Layer 7 of a small transformer language model trained on English Wikipedia (10 layers, counted from 0, width 64).
A neuron's activation on a vector x is SiLU(gate . x) times (in . x), where the dot is the dot product.
The model reads these tokens: " p" "h" "one" " and" " c" "all" "s" " L" "or" "r" "ain" "e" " to" " in" "form" " her" " ab" "out" " D" "an" "ish" "'" "s" " de" "ath" "." " L" "or" "r" "ain" "e" " t"

The vector x that enters this layer's MLP at each token. A number n stands for (n - 500) times 0.0047.
0 " p": 630,642,736,514,522,447,537,304,528,510,348,543,367,564,600,591,402,545,637,632,632,514,461,541,478,441,436,422,471,518,501,673,463,641,511,377,464,526,501,744,602,660,518,536,175,872,684,414,617,353,641,617,645,518,758,545,560,470,525,657,446,438,517,520
1 "h": 610,587,636,453,551,382,574,298,627,467,313,428,278,560,663,580,500,682,510,552,573,538,495,586,341,501,443,379,452,488,501,666,495,660,661,334,442,484,413,690,679,645,571,524,292,850,615,519,454,171,579,650,535,588,666,454,443,461,484,635,447,478,546,522
2 "one": 639,491,709,454,589,661,625,342,578,347,429,651,462,481,734,558,495,526,546,615,512,647,368,615,539,408,268,416,342,356,717,518,655,695,581,397,505,455,614,635,620,688,520,513,228,675,542,526,408,273,562,684,477,495,632,487,459,497,588,659,549,481,327,542
3 " and": 603,667,686,523,525,444,553,382,573,467,423,589,550,662,607,569,520,577,548,658,599,543,374,669,505,402,370,510,485,541,574,619,526,637,508,381,469,500,527,696,623,678,490,481,159,833,695,569,484,287,766,633,561,347,653,575,490,443,571,632,409,573,439,471
4 " c": 586,605,703,421,424,376,611,312,558,454,440,443,342,578,599,466,451,594,494,747,635,564,331,519,512,394,455,444,312,556,570,624,513,640,531,367,454,668,428,741,641,681,475,684,181,662,566,411,615,300,629,673,574,437,662,576,499,530,455,572,425,503,520,472
5 "all": 635,699,612,422,746,501,591,515,613,429,393,695,533,522,647,680,432,823,541,699,564,599,313,647,560,387,474,394,397,454,668,628,598,615,322,456,413,476,570,712,519,581,653,634,414,600,636,533,504,237,564,560,594,444,581,375,508,443,610,580,490,557,504,401
6 "s": 543,775,666,530,598,437,600,416,487,319,423,580,619,725,683,632,438,565,406,615,509,730,430,638,668,517,460,536,383,401,540,573,683,703,463,506,349,453,408,642,517,710,371,567,289,798,653,530,485,360,507,532,521,445,562,453,308,494,553,572,550,716,601,580
7 " L": 492,650,451,525,565,428,568,433,675,525,366,560,371,515,495,573,409,531,519,666,672,535,270,573,545,492,481,311,285,353,524,759,619,604,452,516,472,626,348,548,530,649,519,579,86,694,620,571,672,331,665,550,571,502,562,518,408,496,422,704,490,576,582,569
8 "or": 572,576,638,566,527,532,618,291,642,455,402,614,407,560,522,607,640,546,441,443,624,562,29,527,580,351,532,546,440,319,420,554,745,699,460,429,412,573,269,557,601,436,345,597,357,406,637,549,681,359,558,462,384,669,577,705,585,369,558,567,581,487,367,441
9 "r": 583,544,570,674,570,388,699,373,595,415,265,681,470,347,432,549,312,639,448,603,702,733,187,639,583,383,618,236,491,413,415,448,572,566,645,542,347,591,348,559,529,452,464,492,490,359,765,532,445,467,562,511,468,642,503,704,609,437,584,481,388,478,373,458
10 "ain": 693,601,783,547,688,592,604,510,505,417,352,616,563,438,545,610,426,522,515,612,537,772,341,795,654,408,496,295,427,446,441,496,687,456,445,359,438,483,284,503,368,618,543,469,386,450,474,618,488,501,586,507,542,590,566,779,608,634,374,658,393,410,334,420
11 "e": 671,573,705,606,597,557,722,463,387,399,395,580,561,400,517,580,463,674,392,642,476,593,447,799,465,543,491,390,390,352,708,538,687,445,556,586,418,468,288,547,636,512,530,501,332,574,535,570,523,586,558,669,488,454,665,796,515,575,419,763,585,660,588,452
12 " to": 561,649,714,526,541,550,674,427,445,428,437,473,488,639,659,644,491,640,576,738,518,528,323,743,490,340,432,514,504,558,595,700,522,566,528,491,522,497,532,663,550,562,476,511,262,811,738,597,661,349,721,609,498,494,676,553,394,489,425,653,555,629,420,512
13 " in": 648,594,687,547,541,415,627,313,505,525,440,478,447,669,595,545,476,602,611,762,620,585,326,586,443,393,518,607,442,544,540,683,511,562,550,446,504,575,389,708,562,684,531,507,239,846,704,521,648,326,697,489,613,408,693,493,447,373,548,634,515,471,380,460
14 "form": 686,597,769,545,720,552,635,318,529,409,357,537,535,505,528,785,534,615,562,676,584,678,343,530,465,466,589,490,534,481,670,601,419,660,553,425,343,434,472,693,485,504,415,658,349,691,560,553,510,359,723,456,657,618,699,432,554,519,456,553,482,626,482,520
15 " her": 649,617,730,466,546,478,574,239,670,528,482,641,555,593,583,568,434,714,516,648,561,539,464,629,444,373,405,440,495,419,569,588,481,550,565,346,490,561,435,713,527,631,456,342,234,906,572,603,459,372,708,655,485,587,715,546,336,483,618,573,483,548,537,397
16 " ab": 675,640,797,406,450,374,608,323,534,513,356,723,449,496,649,514,500,571,753,708,473,553,442,627,315,385,446,495,418,512,441,582,518,474,536,416,352,634,498,657,627,607,557,426,230,746,600,589,604,386,476,652,523,402,729,513,553,495,512,573,445,441,412,437
17 "out": 707,619,733,510,612,451,573,415,590,430,385,493,439,709,629,557,482,617,592,785,540,582,501,577,462,401,382,490,398,483,574,552,471,579,492,451,377,362,462,700,530,736,496,433,254,805,720,535,529,317,742,495,560,466,635,504,461,515,582,698,546,642,428,435
18 " D": 680,611,600,528,503,465,634,261,626,444,418,576,392,492,573,501,278,620,485,633,594,485,368,488,526,440,475,350,456,555,544,742,558,564,285,555,525,575,371,641,536,604,511,549,87,653,364,479,680,272,683,607,432,608,631,464,498,526,451,586,563,531,524,488
19 "an": 529,512,672,601,585,507,628,364,347,509,330,529,422,403,823,671,515,648,397,494,505,542,171,600,712,573,396,384,411,539,444,650,708,466,476,469,360,723,384,355,693,509,579,492,483,574,421,530,520,356,736,530,456,606,442,484,441,398,424,639,458,511,448,447
20 "ish": 496,600,659,554,665,618,555,349,495,412,485,670,562,405,659,654,487,598,401,527,566,651,270,592,429,476,547,418,532,305,606,463,756,415,537,489,631,716,315,444,483,604,494,591,239,616,321,660,417,397,674,712,577,355,616,548,447,355,587,680,355,574,375,618
21 "'": 561,722,747,551,596,421,613,336,530,517,474,665,604,507,532,610,462,551,579,627,532,690,325,756,380,337,465,428,626,402,530,374,769,489,623,558,514,597,577,605,443,627,571,641,175,631,560,514,573,572,616,749,413,476,709,480,512,504,465,520,569,543,445,564
22 "s": 635,585,729,542,521,487,549,341,550,445,480,513,564,661,628,515,360,624,478,606,580,566,472,706,547,314,476,506,526,429,537,538,525,530,490,334,556,608,423,629,585,538,556,428,55,895,646,608,507,374,741,598,541,415,695,567,387,497,569,557,500,578,493,376
23 " de": 661,632,729,541,405,609,715,228,622,435,368,398,506,495,511,581,526,636,558,674,484,568,315,564,417,409,362,497,575,439,607,580,463,532,503,697,451,381,437,658,778,669,555,522,259,610,455,623,708,316,618,587,492,476,538,547,476,401,644,541,507,474,425,404
24 "ath": 634,550,701,475,556,426,413,346,600,425,341,628,708,517,692,623,420,808,343,680,425,643,394,672,396,398,536,438,322,339,660,458,604,464,495,418,295,485,353,538,499,559,412,396,211,712,491,517,392,487,576,447,515,592,640,369,502,434,499,619,621,512,488,553
25 ".": 652,718,769,478,647,437,586,381,443,518,385,539,385,663,542,550,514,591,610,597,624,544,513,612,599,431,343,445,359,563,558,604,540,524,519,321,408,542,568,798,635,630,375,530,284,602,667,448,480,353,724,601,494,468,724,446,475,419,549,706,524,572,456,484
26 " L": 449,582,529,518,565,470,565,559,644,588,401,596,409,420,494,501,417,576,529,672,681,513,233,594,635,481,512,282,371,444,530,748,467,602,393,570,458,650,440,558,506,624,515,466,178,694,746,543,724,261,657,592,558,462,622,568,335,558,379,683,476,560,624,499
27 "or": 538,522,621,599,550,570,532,334,641,453,483,644,432,532,515,614,625,589,478,431,644,566,35,505,620,253,580,548,534,404,459,538,757,705,402,483,462,597,303,548,570,461,312,547,381,416,644,540,714,320,520,456,366,623,574,734,572,327,483,549,625,525,439,405
28 "r": 604,483,565,692,596,377,669,428,637,463,305,622,529,319,402,547,262,676,465,557,690,747,196,632,595,407,658,241,570,451,402,393,560,573,613,581,310,623,374,490,518,425,471,512,542,323,723,505,431,488,542,494,445,594,485,728,596,432,549,438,423,456,432,465
29 "ain": 684,557,811,561,720,584,542,580,514,432,402,617,636,433,531,601,428,541,516,577,519,822,322,803,645,474,490,286,509,497,454,447,652,472,369,388,451,475,287,448,333,620,557,459,399,445,465,574,497,522,580,515,558,554,544,796,553,642,337,639,429,402,432,422
30 "e": 640,539,717,607,604,551,700,533,411,444,469,578,632,401,498,570,457,693,380,601,442,629,419,772,482,604,501,388,499,409,746,481,624,482,464,603,421,473,343,490,629,478,545,490,342,520,527,562,558,616,526,698,498,408,650,835,466,566,372,756,591,678,660,473
31 " t": 542,543,671,489,413,430,583,518,501,349,408,545,270,459,578,420,490,710,522,713,375,475,262,497,531,544,547,415,380,526,501,525,695,565,439,436,474,550,613,739,573,616,426,754,305,497,904,500,735,401,529,701,530,442,652,514,325,621,235,531,516,537,603,500

Each question shows the input weights of one neuron of the MLP. A number n stands for (n - 500) times 0.0031.

n181 gate: 229,400,371,357,536,683,582,402,697,425,510,693,482,535,386,413,656,536,496,488,437,569,555,256,288,191,571,765,682,455,572,426,498,489,686,553,576,512,600,516,672,405,404,595,509,681,566,374,419,650,472,499,611,679,609,794,425,364,670,600,368,537,506,487
n181 in: 694,405,606,461,412,611,416,464,464,264,645,446,537,376,426,228,417,558,611,428,503,612,332,560,405,305,608,576,320,582,370,557,503,523,420,479,550,455,520,550,456,336,403,614,619,366,551,538,504,441,437,348,451,498,467,629,530,428,448,705,500,769,429,676
Which token does this neuron like most? 27 "or"

n177 gate: 428,281,377,587,662,487,499,510,525,615,657,391,494,569,207,679,517,710,464,433,574,687,551,367,738,319,268,628,498,379,367,431,408,512,535,485,657,555,690,458,538,725,456,396,480,698,470,460,494,401,575,284,571,540,566,472,817,467,527,608,633,446,338,418
n177 in: 400,738,528,486,455,591,637,233,686,317,416,366,505,474,593,542,461,418,458,568,449,491,408,501,669,634,817,681,490,464,699,468,436,340,533,755,180,483,477,804,387,244,541,507,570,384,294,348,533,529,394,575,444,631,608,658,474,739,453,532,483,387,666,553
Its two highest activations, in order, are on tokens 14 "form", 27 "or"

n66 gate: 612,491,524,440,437,559,474,408,522,606,455,641,368,702,543,384,590,605,610,301,632,301,611,468,634,483,490,548,540,563,533,600,271,449,378,462,596,436,443,719,597,623,486,338,383,651,672,602,480,494,584,417,669,608,454,572,631,488,495,406,447,599,421,629
n66 in: 323,699,388,535,544,208,276,589,418,446,500,492,651,413,437,455,496,314,673,486,513,652,550,423,298,536,352,442,589,503,550,589,426,528,625,354,305,514,545,635,475,570,446,519,595,753,597,643,368,295,494,597,643,491,765,460,586,455,583,646,463,624,676,417
Which token does this neuron like most? 0 " p"

n36 gate: 589,812,325,409,517,542,625,479,592,580,552,301,224,639,570,400,419,647,703,506,451,309,398,614,539,514,424,663,459,474,757,484,422,546,392,554,610,482,424,271,517,616,736,339,759,610,629,499,567,541,500,576,432,447,426,395,405,548,630,408,611,638,384,576
n36 in: 265,289,697,546,464,577,437,612,536,487,472,358,535,531,567,223,665,393,370,616,591,656,525,405,262,290,248,397,396,477,539,330,560,586,473,468,607,404,659,621,398,674,407,543,517,389,345,641,512,267,625,529,386,916,484,577,372,389,663,396,615,457,439,429
Which token does this neuron like most? 23 " de"

n121 gate: 391,467,466,401,472,443,530,425,480,654,641,537,563,396,768,452,414,394,558,265,523,550,601,410,528,394,416,708,285,830,715,688,472,438,604,378,574,359,720,650,497,687,438,427,655,686,478,502,662,427,598,716,532,435,256,472,409,617,450,356,734,597,469,500
n121 in: 313,618,490,512,633,522,669,568,579,433,627,622,503,507,416,592,599,468,577,418,264,63,407,495,750,471,645,291,642,702,589,457,474,543,425,709,578,565,551,817,614,764,303,529,511,696,552,352,518,516,420,408,526,511,341,763,522,544,399,563,580,309,476,553
Which token does this neuron like most? 12 " to"

n118 gate: 312,343,672,252,360,592,589,346,520,559,674,390,333,513,420,570,457,515,436,587,417,551,529,482,401,648,305,585,432,440,396,650,522,485,691,345,483,432,391,496,455,507,647,631,607,425,397,357,453,700,737,593,548,542,480,531,463,671,505,556,403,497,388,481
n118 in: 247,393,403,502,531,649,474,507,470,364,679,419,338,454,511,490,415,718,502,588,479,365,424,391,597,336,455,462,286,418,314,455,442,505,552,444,586,418,386,562,490,694,487,504,568,625,470,697,597,773,680,329,602,663,447,738,437,761,395,609,377,400,476,592
On which token does it fire most, and how strongly? 4 " c", at about 0.73

n122 gate: 432,459,523,498,507,728,511,592,604,539,353,378,645,520,554,577,657,488,480,327,488,508,374,333,637,448,591,328,512,573,476,833,555,507,435,549,548,437,821,421,281,525,592,469,494,531,533,396,399,360,516,512,487,378,471,445,451,659,481,491,441,326,214,610
n122 in: 595,798,463,694,556,385,381,560,474,629,507,554,460,593,391,458,350,777,373,669,330,361,543,442,300,498,391,532,564,660,567,418,449,739,652,817,333,403,459,522,488,465,500,474,467,418,549,603,432,580,347,326,491,441,498,408,436,400,384,537,443,744,727,388
Which token does this neuron like most? 5 "all"

n90 gate: 510,470,481,530,454,554,430,384,833,524,415,324,474,667,382,539,246,498,427,323,483,460,513,496,456,756,291,774,732,338,471,495,593,527,664,468,595,304,515,423,565,465,338,460,786,663,482,673,389,329,452,616,505,391,525,427,372,723,538,590,435,666,543,746
n90 in: 639,455,624,502,453,419,493,489,367,380,654,434,491,586,599,484,410,446,571,624,289,477,307,388,403,611,609,560,519,475,656,420,459,575,442,414,290,547,211,402,479,631,639,480,780,708,438,290,573,657,465,627,269,655,329,453,571,426,714,718,554,544,337,754
Which token does this neuron like most? 6 "s"

n148 gate: 592,488,514,692,178,547,640,493,447,555,470,348,332,394,406,244,635,383,499,491,554,323,340,463,606,438,462,452,549,392,372,215,491,591,336,281,394,392,482,498,523,345,489,489,600,562,572,450,510,347,408,806,375,491,365,261,421,420,612,546,258,553,426,521
n148 in: 468,805,431,335,559,754,616,591,483,324,654,684,526,359,418,476,709,465,544,609,243,505,340,365,346,582,546,348,590,475,404,697,578,352,628,594,683,398,603,562,463,518,575,430,586,483,441,580,378,381,541,451,438,572,424,559,689,564,409,406,671,460,528,360
Which token does this neuron like most? 22 "s"

n182 gate: 538,405,590,551,511,653,341,613,372,461,618,381,479,381,701,138,798,446,310,484,594,413,462,597,611,580,655,634,527,205,401,427,409,727,504,648,426,478,483,799,583,557,447,292,532,549,396,453,621,672,482,525,670,286,517,504,593,480,662,510,364,491,188,493
n182 in: 564,753,382,421,677,471,639,590,557,425,514,386,554,553,484,270,713,386,726,470,402,770,562,349,739,470,361,481,532,412,342,417,669,442,483,608,539,513,506,556,601,361,467,547,461,473,583,733,591,576,337,399,580,517,610,544,398,465,414,807,511,312,204,572
Which token does this neuron like most? 8 "or"

n190 gate: 262,868,554,492,581,531,424,669,541,418,491,426,369,528,396,524,555,429,651,569,807,321,578,362,388,480,452,700,522,450,323,570,449,450,503,427,579,415,481,585,473,396,569,279,507,641,556,547,297,676,528,351,303,376,398,538,428,608,576,341,273,541,572,644
n190 in: 305,755,331,592,498,666,343,721,536,440,563,583,569,700,494,681,459,575,699,539,712,420,534,273,503,454,562,741,356,418,318,653,393,636,582,515,501,463,375,709,336,566,421,390,573,506,432,418,449,711,474,421,712,477,323,734,314,504,645,361,373,744,547,481
Which token does this neuron like most? 21 "'"

n75 gate: 446,586,624,448,445,509,398,316,252,688,560,496,621,580,453,376,579,403,469,551,651,593,555,420,658,720,581,471,741,588,588,554,645,755,752,351,375,625,544,517,391,541,502,520,591,776,484,373,473,568,259,556,534,588,550,609,574,355,350,350,357,556,342,317
n75 in: 473,213,431,556,323,308,278,354,535,553,638,522,520,505,706,616,624,751,634,633,514,519,408,425,539,316,557,402,401,579,454,512,259,409,593,551,322,511,317,527,644,346,574,412,576,424,689,552,296,490,557,605,407,455,495,537,367,566,345,413,230,588,547,507
On which token does it fire most, and how strongly? 4 " c", at about 1.1

n180 gate: 458,575,241,209,525,656,434,542,584,555,367,480,384,687,397,649,566,723,455,359,630,482,587,382,610,536,402,452,476,509,467,675,535,742,393,623,364,275,557,470,571,597,582,379,651,472,605,646,611,352,277,456,386,527,548,440,577,340,526,488,170,452,527,531
n180 in: 533,485,287,704,328,558,519,551,434,380,548,266,492,567,480,302,656,582,618,599,487,606,568,414,400,347,469,300,614,334,748,613,667,528,602,510,425,389,556,504,506,627,368,576,327,639,324,430,466,542,381,649,481,623,510,601,272,614,577,314,520,341,679,636
On which token does it fire most, and how strongly? 1 "h", at about 2.4

n119 gate: 531,535,369,548,595,458,248,800,447,414,349,472,627,654,315,519,534,444,540,448,641,585,603,314,405,332,664,252,358,526,455,552,556,435,588,462,559,309,543,360,645,289,266,373,567,644,433,226,684,345,566,764,680,548,399,523,701,383,390,507,382,396,412,243
n119 in: 469,488,453,571,638,452,270,533,461,395,364,366,143,423,417,459,443,519,563,500,733,614,526,448,550,489,530,290,517,385,293,592,420,603,658,703,750,302,598,362,701,603,424,590,601,437,499,570,395,450,647,408,461,458,529,509,408,452,347,424,662,378,449,359
On which token does it fire most, and how strongly? 24 "ath", at about 0.82

n123 gate: 555,498,448,607,460,412,616,485,585,276,646,625,615,564,555,440,583,359,557,478,666,605,506,378,359,375,558,692,553,568,429,520,518,320,461,460,719,454,672,537,387,593,442,578,685,517,578,272,565,349,542,461,614,408,397,470,298,382,568,439,490,378,347,447
n123 in: 429,395,528,564,628,599,314,386,636,417,508,480,726,465,559,445,303,692,652,524,421,537,462,597,434,448,428,669,543,565,496,728,813,299,515,683,644,373,487,401,559,567,450,775,521,491,514,535,407,456,527,344,457,472,496,244,393,574,543,578,545,322,431,414
Which token does this neuron like most? 13 " in"

n55 gate: 402,330,438,580,611,735,364,499,463,784,558,308,663,588,722,272,613,491,379,555,543,480,493,592,454,487,573,393,552,433,422,379,583,667,753,406,521,399,475,286,594,590,228,481,424,549,483,432,531,582,532,600,603,531,455,556,560,602,680,635,479,736,556,541
n55 in: 501,594,413,616,450,440,538,317,377,513,653,288,437,545,386,618,434,630,421,652,524,573,400,501,471,444,770,519,341,800,175,501,650,539,421,571,424,469,431,542,584,339,428,632,374,469,383,732,408,614,454,551,584,740,440,451,517,494,501,523,508,586,362,639
Which token does this neuron like most? 20 "ish"

n163 gate: 234,480,366,519,449,608,497,425,403,445,619,350,441,541,372,571,595,601,473,354,699,595,672,577,676,481,586,522,407,426,523,583,430,596,701,311,640,321,703,446,555,664,597,398,602,821,526,581,541,393,499,332,533,422,714,530,488,465,458,658,353,292,632,694
n163 in: 584,444,643,755,594,529,586,424,241,575,620,614,445,369,328,771,714,498,412,447,512,410,431,297,552,478,540,527,363,311,460,349,443,600,488,344,428,585,461,486,604,778,406,491,463,708,360,400,403,425,378,318,615,535,401,377,641,631,339,514,559,371,511,877
Which token does this neuron like most? 0 " p"

n67 gate: 652,488,507,603,464,399,565,464,626,653,438,618,563,436,635,592,513,406,610,593,575,377,511,484,514,640,650,607,609,668,490,532,519,633,498,536,602,367,499,392,360,398,318,520,732,615,516,645,607,483,490,672,564,531,454,346,645,477,590,557,305,530,601,424
n67 in: 474,478,323,464,538,468,320,523,372,491,556,467,466,462,312,376,526,631,354,426,363,689,386,344,486,558,520,339,761,442,473,347,463,478,526,406,389,487,569,653,324,548,516,408,522,718,731,310,585,489,585,341,473,651,382,409,530,351,420,570,563,416,407,388
On which token does it fire most, and how strongly? 11 "e", at about 0.76

n7 gate: 513,256,616,431,587,639,535,429,433,603,436,486,694,612,521,602,591,226,510,474,492,518,537,401,453,643,414,485,503,694,498,431,436,530,533,398,542,623,707,548,859,487,570,545,480,570,765,443,529,562,433,540,594,314,547,498,538,522,652,556,348,483,454,439
n7 in: 549,456,573,669,457,693,744,650,405,461,511,804,606,198,547,465,650,426,529,520,391,606,544,409,658,464,493,570,516,500,528,278,543,559,704,682,580,429,553,507,475,692,549,393,520,615,521,432,866,561,343,469,445,872,415,533,549,555,449,562,761,650,492,395
Which token does this neuron like most? 2 "one"

n150 gate: 414,359,348,495,276,547,424,475,404,562,632,420,433,883,773,482,598,462,429,234,689,566,180,570,607,572,468,364,289,448,613,154,481,475,500,470,304,362,496,632,581,544,517,491,692,507,445,364,532,440,627,550,499,538,443,613,641,456,393,391,412,563,315,789
n150 in: 423,561,513,572,710,457,649,600,162,532,625,537,821,455,449,476,456,735,597,445,598,362,527,527,364,402,663,420,639,484,458,648,561,401,678,420,498,512,611,586,636,531,449,569,532,439,543,447,644,384,700,490,526,361,378,466,543,402,724,490,689,252,654,472
Which token does this neuron like most? 19 "an"

n113 gate: 351,594,528,119,554,465,690,569,563,404,571,480,573,521,432,481,681,258,570,599,480,574,510,324,612,207,555,955,471,460,437,589,584,588,491,559,405,436,584,343,511,541,635,367,701,539,564,610,407,408,133,684,594,608,452,558,660,398,637,755,528,607,431,635
n113 in: 477,330,385,469,407,717,360,695,865,400,674,524,413,512,459,645,440,415,592,587,377,552,424,444,612,612,363,517,470,329,523,393,674,397,531,458,356,413,639,477,638,555,500,204,519,628,449,455,572,382,206,856,530,427,658,488,422,480,460,546,326,390,506,341
On which token does it fire most, and how strongly? 2 "one", at about 1.8

n15 gate: 365,452,461,609,497,561,520,665,337,451,536,598,531,495,303,538,406,621,533,515,433,456,404,670,443,547,438,605,502,413,481,326,611,484,675,432,545,470,414,676,474,474,488,495,450,446,421,430,400,421,430,412,395,516,466,538,556,433,397,511,495,332,378,615
n15 in: 490,669,353,357,602,376,416,564,582,505,587,675,535,663,460,587,542,515,519,573,744,560,470,428,626,453,428,392,599,549,625,422,448,576,393,446,526,502,532,668,517,529,537,349,469,568,494,491,616,423,512,423,484,585,587,353,543,327,444,588,549,517,485,602
On which token does it fire most, and how strongly? 21 "'", at about 0.99

n1 gate: 456,235,456,428,618,531,491,342,653,597,590,415,636,478,467,424,329,546,630,425,506,434,414,259,479,408,773,490,394,592,559,434,534,674,683,385,503,564,663,432,504,499,418,426,428,577,592,340,463,323,498,403,475,520,280,376,559,488,600,681,708,632,276,559
n1 in: 457,547,446,661,611,520,476,390,430,399,547,617,372,486,569,529,398,594,608,635,617,756,569,585,572,282,518,552,479,584,333,422,611,563,544,272,601,451,588,362,259,587,284,512,495,538,368,382,465,574,423,494,417,524,332,574,479,466,381,317,646,465,475,826
On which token does it fire most, and how strongly? 27 "or", at about 1.6

n117 gate: 288,513,443,349,529,360,356,500,342,548,412,213,419,403,408,414,498,579,472,287,664,478,616,498,382,593,632,469,641,762,565,695,437,636,466,397,284,481,607,660,446,490,622,518,396,381,689,346,219,227,545,505,642,377,365,184,544,257,813,431,444,206,394,425
n117 in: 401,696,546,493,660,384,387,586,255,382,778,469,558,625,510,411,612,461,690,447,720,576,404,464,335,572,528,525,618,440,387,535,654,499,415,599,797,374,380,645,712,410,629,662,392,576,707,492,324,597,596,353,432,313,610,447,565,457,570,490,534,422,497,711
On which three tokens does it fire most, strongest first? 25 ".", 0 " p", 13 " in"

n23 gate: 438,439,386,533,445,224,412,413,373,481,378,539,568,554,512,602,632,531,482,506,416,581,514,478,495,431,562,500,455,633,476,615,616,483,571,357,140,452,482,466,473,349,513,454,613,655,640,642,188,603,560,602,620,582,357,435,551,679,577,639,479,574,621,512
n23 in: 338,488,275,618,292,568,580,434,537,182,560,399,395,724,298,425,580,493,595,272,578,669,540,522,316,491,565,377,373,481,314,635,650,568,397,535,606,338,319,567,367,406,503,495,405,677,561,432,494,687,521,345,497,446,540,500,498,589,433,476,360,588,472,501
Which token does this neuron like most? 6 "s"

n105 gate: 507,568,453,625,445,659,351,472,544,541,609,393,420,508,563,306,636,565,365,579,459,597,478,514,423,551,524,661,569,644,482,343,471,723,745,528,489,537,518,722,572,450,573,404,764,493,530,378,651,477,367,470,538,477,759,433,524,473,560,457,627,438,525,553
n105 in: 451,675,448,272,288,637,409,601,599,518,669,468,577,521,546,614,413,475,644,408,481,354,420,507,488,383,398,465,591,373,357,638,551,551,784,517,505,292,479,422,334,347,589,605,364,332,517,700,376,521,548,508,528,496,551,491,362,396,626,418,448,601,358,597
Which token does this neuron like most? 30 "e"

n173 gate: 545,520,426,331,351,438,774,767,799,484,599,282,648,395,643,403,581,490,345,431,515,345,414,548,614,420,375,710,299,328,255,635,400,398,510,539,570,328,485,556,490,325,481,363,597,616,480,497,459,367,544,252,299,558,587,440,620,585,435,228,304,581,413,473
n173 in: 619,612,520,567,394,767,430,644,401,618,407,662,452,356,745,404,697,588,490,590,523,337,646,475,552,389,687,470,365,439,615,522,585,437,259,504,517,604,561,351,280,537,540,314,440,514,224,538,297,566,717,748,628,562,569,304,454,473,528,529,309,404,525,458
On which three tokens does it fire most, strongest first? 28 "r", 9 "r", 27 "or"

n143 gate: 618,474,527,549,662,542,415,395,636,414,685,504,272,449,331,733,582,438,349,401,716,356,550,462,427,542,714,628,378,643,592,438,495,599,361,468,581,492,613,470,409,366,587,314,495,575,562,196,536,459,406,632,597,490,480,305,558,429,417,536,365,409,572,557
n143 in: 487,637,255,702,324,441,597,599,570,720,417,526,507,454,721,358,588,641,412,576,260,692,492,350,539,576,624,558,595,584,395,490,562,563,536,550,477,595,385,599,487,557,513,580,412,368,419,746,437,570,438,724,599,493,527,477,614,865,456,738,471,646,511,366
On which token does it fire most, and how strongly? 2 "one", at about 0.24

n70 gate: 668,350,565,435,524,657,555,300,549,707,482,469,410,577,433,629,620,436,276,259,545,225,488,284,553,583,746,486,644,764,380,544,567,637,491,407,682,490,451,502,445,380,755,503,578,525,700,361,486,630,559,788,515,678,673,456,356,419,591,594,527,260,395,738
n70 in: 529,591,376,358,686,623,662,622,408,497,215,491,513,712,457,327,585,515,577,533,582,567,543,563,400,510,386,356,751,406,687,420,377,507,393,685,687,538,554,545,524,398,414,706,418,399,353,522,270,390,471,656,571,513,432,544,515,388,306,674,554,630,381,672
Its two highest activations, in order, are on tokens 1 "h", 16 " ab"

n34 gate: 443,524,388,578,270,317,584,596,475,649,595,549,341,496,595,667,366,580,360,638,702,575,654,444,550,601,457,621,592,462,495,524,500,591,429,555,402,512,473,459,488,553,582,372,584,600,656,330,405,521,358,372,261,427,498,375,489,602,737,504,348,660,573,582
n34 in: 406,607,537,327,542,653,547,640,249,461,640,311,432,273,694,443,562,409,607,629,513,594,338,544,449,695,548,754,536,555,428,549,562,606,405,482,342,470,378,504,576,543,626,475,370,351,450,480,422,397,450,602,779,493,569,516,636,634,483,413,531,431,531,376
Which token does this neuron like most? 24 "ath"

n96 gate: 446,726,346,458,504,396,361,431,781,342,486,614,595,519,612,470,610,599,354,345,459,363,706,293,469,467,523,453,388,586,490,560,493,660,534,446,635,288,613,349,582,466,376,532,541,621,633,415,246,484,871,309,464,623,389,380,535,438,314,344,682,396,424,632
n96 in: 336,715,501,387,474,459,486,356,424,321,640,843,635,498,601,684,281,399,508,256,467,569,782,561,400,374,398,660,488,551,579,667,435,534,525,365,348,297,376,690,526,461,343,460,453,370,395,515,557,569,565,614,460,435,520,594,817,428,608,429,659,539,600,410
On which token does it fire most, and how strongly? 24 "ath", at about 2.2

n103 gate: 517,818,477,413,480,578,480,369,289,294,541,669,443,703,486,507,517,354,509,564,496,636,621,428,614,594,663,540,736,580,450,403,529,312,693,477,497,561,650,690,392,689,488,387,732,405,761,367,481,520,413,546,653,422,510,596,548,457,549,517,506,516,450,712
n103 in: 379,508,635,441,481,415,345,478,570,404,469,515,460,609,328,524,314,574,472,436,473,522,512,486,510,588,465,346,428,480,435,545,391,328,640,581,431,756,565,456,445,157,363,564,322,422,614,489,368,297,433,340,516,501,567,497,508,427,726,603,194,579,484,447
Its two highest activations, in order, are on tokens 25 ".", 9 "r"

n138 gate: 344,458,330,621,542,150,502,428,345,577,414,609,618,392,542,439,362,272,540,475,640,488,667,459,431,486,572,506,673,430,573,535,326,722,645,505,475,422,601,631,760,550,627,365,738,510,498,167,637,397,533,653,294,527,539,222,518,316,621,563,546,567,384,447
n138 in: 504,478,530,639,466,186,392,616,386,450,502,512,88,535,552,353,401,558,741,321,536,589,478,721,622,587,263,503,627,688,371,256,506,586,544,357,393,557,566,346,509,552,454,395,419,304,433,613,492,331,397,428,461,548,472,407,393,574,592,732,317,564,430,471
Which token does this neuron like most? 1 "h"

n14 gate: 388,346,440,441,512,506,377,528,594,401,436,546,408,336,605,429,388,543,642,467,594,405,592,362,260,584,569,708,556,222,462,596,487,699,597,418,442,504,396,479,492,342,545,493,637,566,796,602,549,502,464,692,458,582,577,464,472,367,583,318,471,591,437,555
n14 in: 851,618,434,631,386,577,495,769,683,421,446,418,495,439,581,591,627,546,462,440,350,478,196,537,529,326,369,458,657,452,467,417,427,473,431,639,504,362,531,507,369,497,621,409,409,650,489,694,420,443,423,316,512,425,465,420,594,387,397,532,696,336,461,372
Its two highest activations, in order, are on tokens 8 "or", 27 "or"

n178 gate: 677,345,638,590,669,616,594,367,517,585,511,615,383,500,470,410,595,498,599,477,566,617,342,445,489,320,551,450,509,563,208,544,481,634,672,676,480,624,532,614,224,542,629,390,677,404,615,489,348,419,232,477,590,521,294,474,430,492,399,283,513,654,215,594
n178 in: 409,425,637,499,250,347,708,651,360,721,412,588,570,490,576,455,554,547,560,650,447,444,294,670,579,353,211,486,421,642,578,659,340,455,332,382,320,302,486,539,341,598,335,481,492,511,556,666,524,509,386,529,434,639,398,601,554,292,478,500,617,366,530,640
Which token does this neuron like most? 9 "r"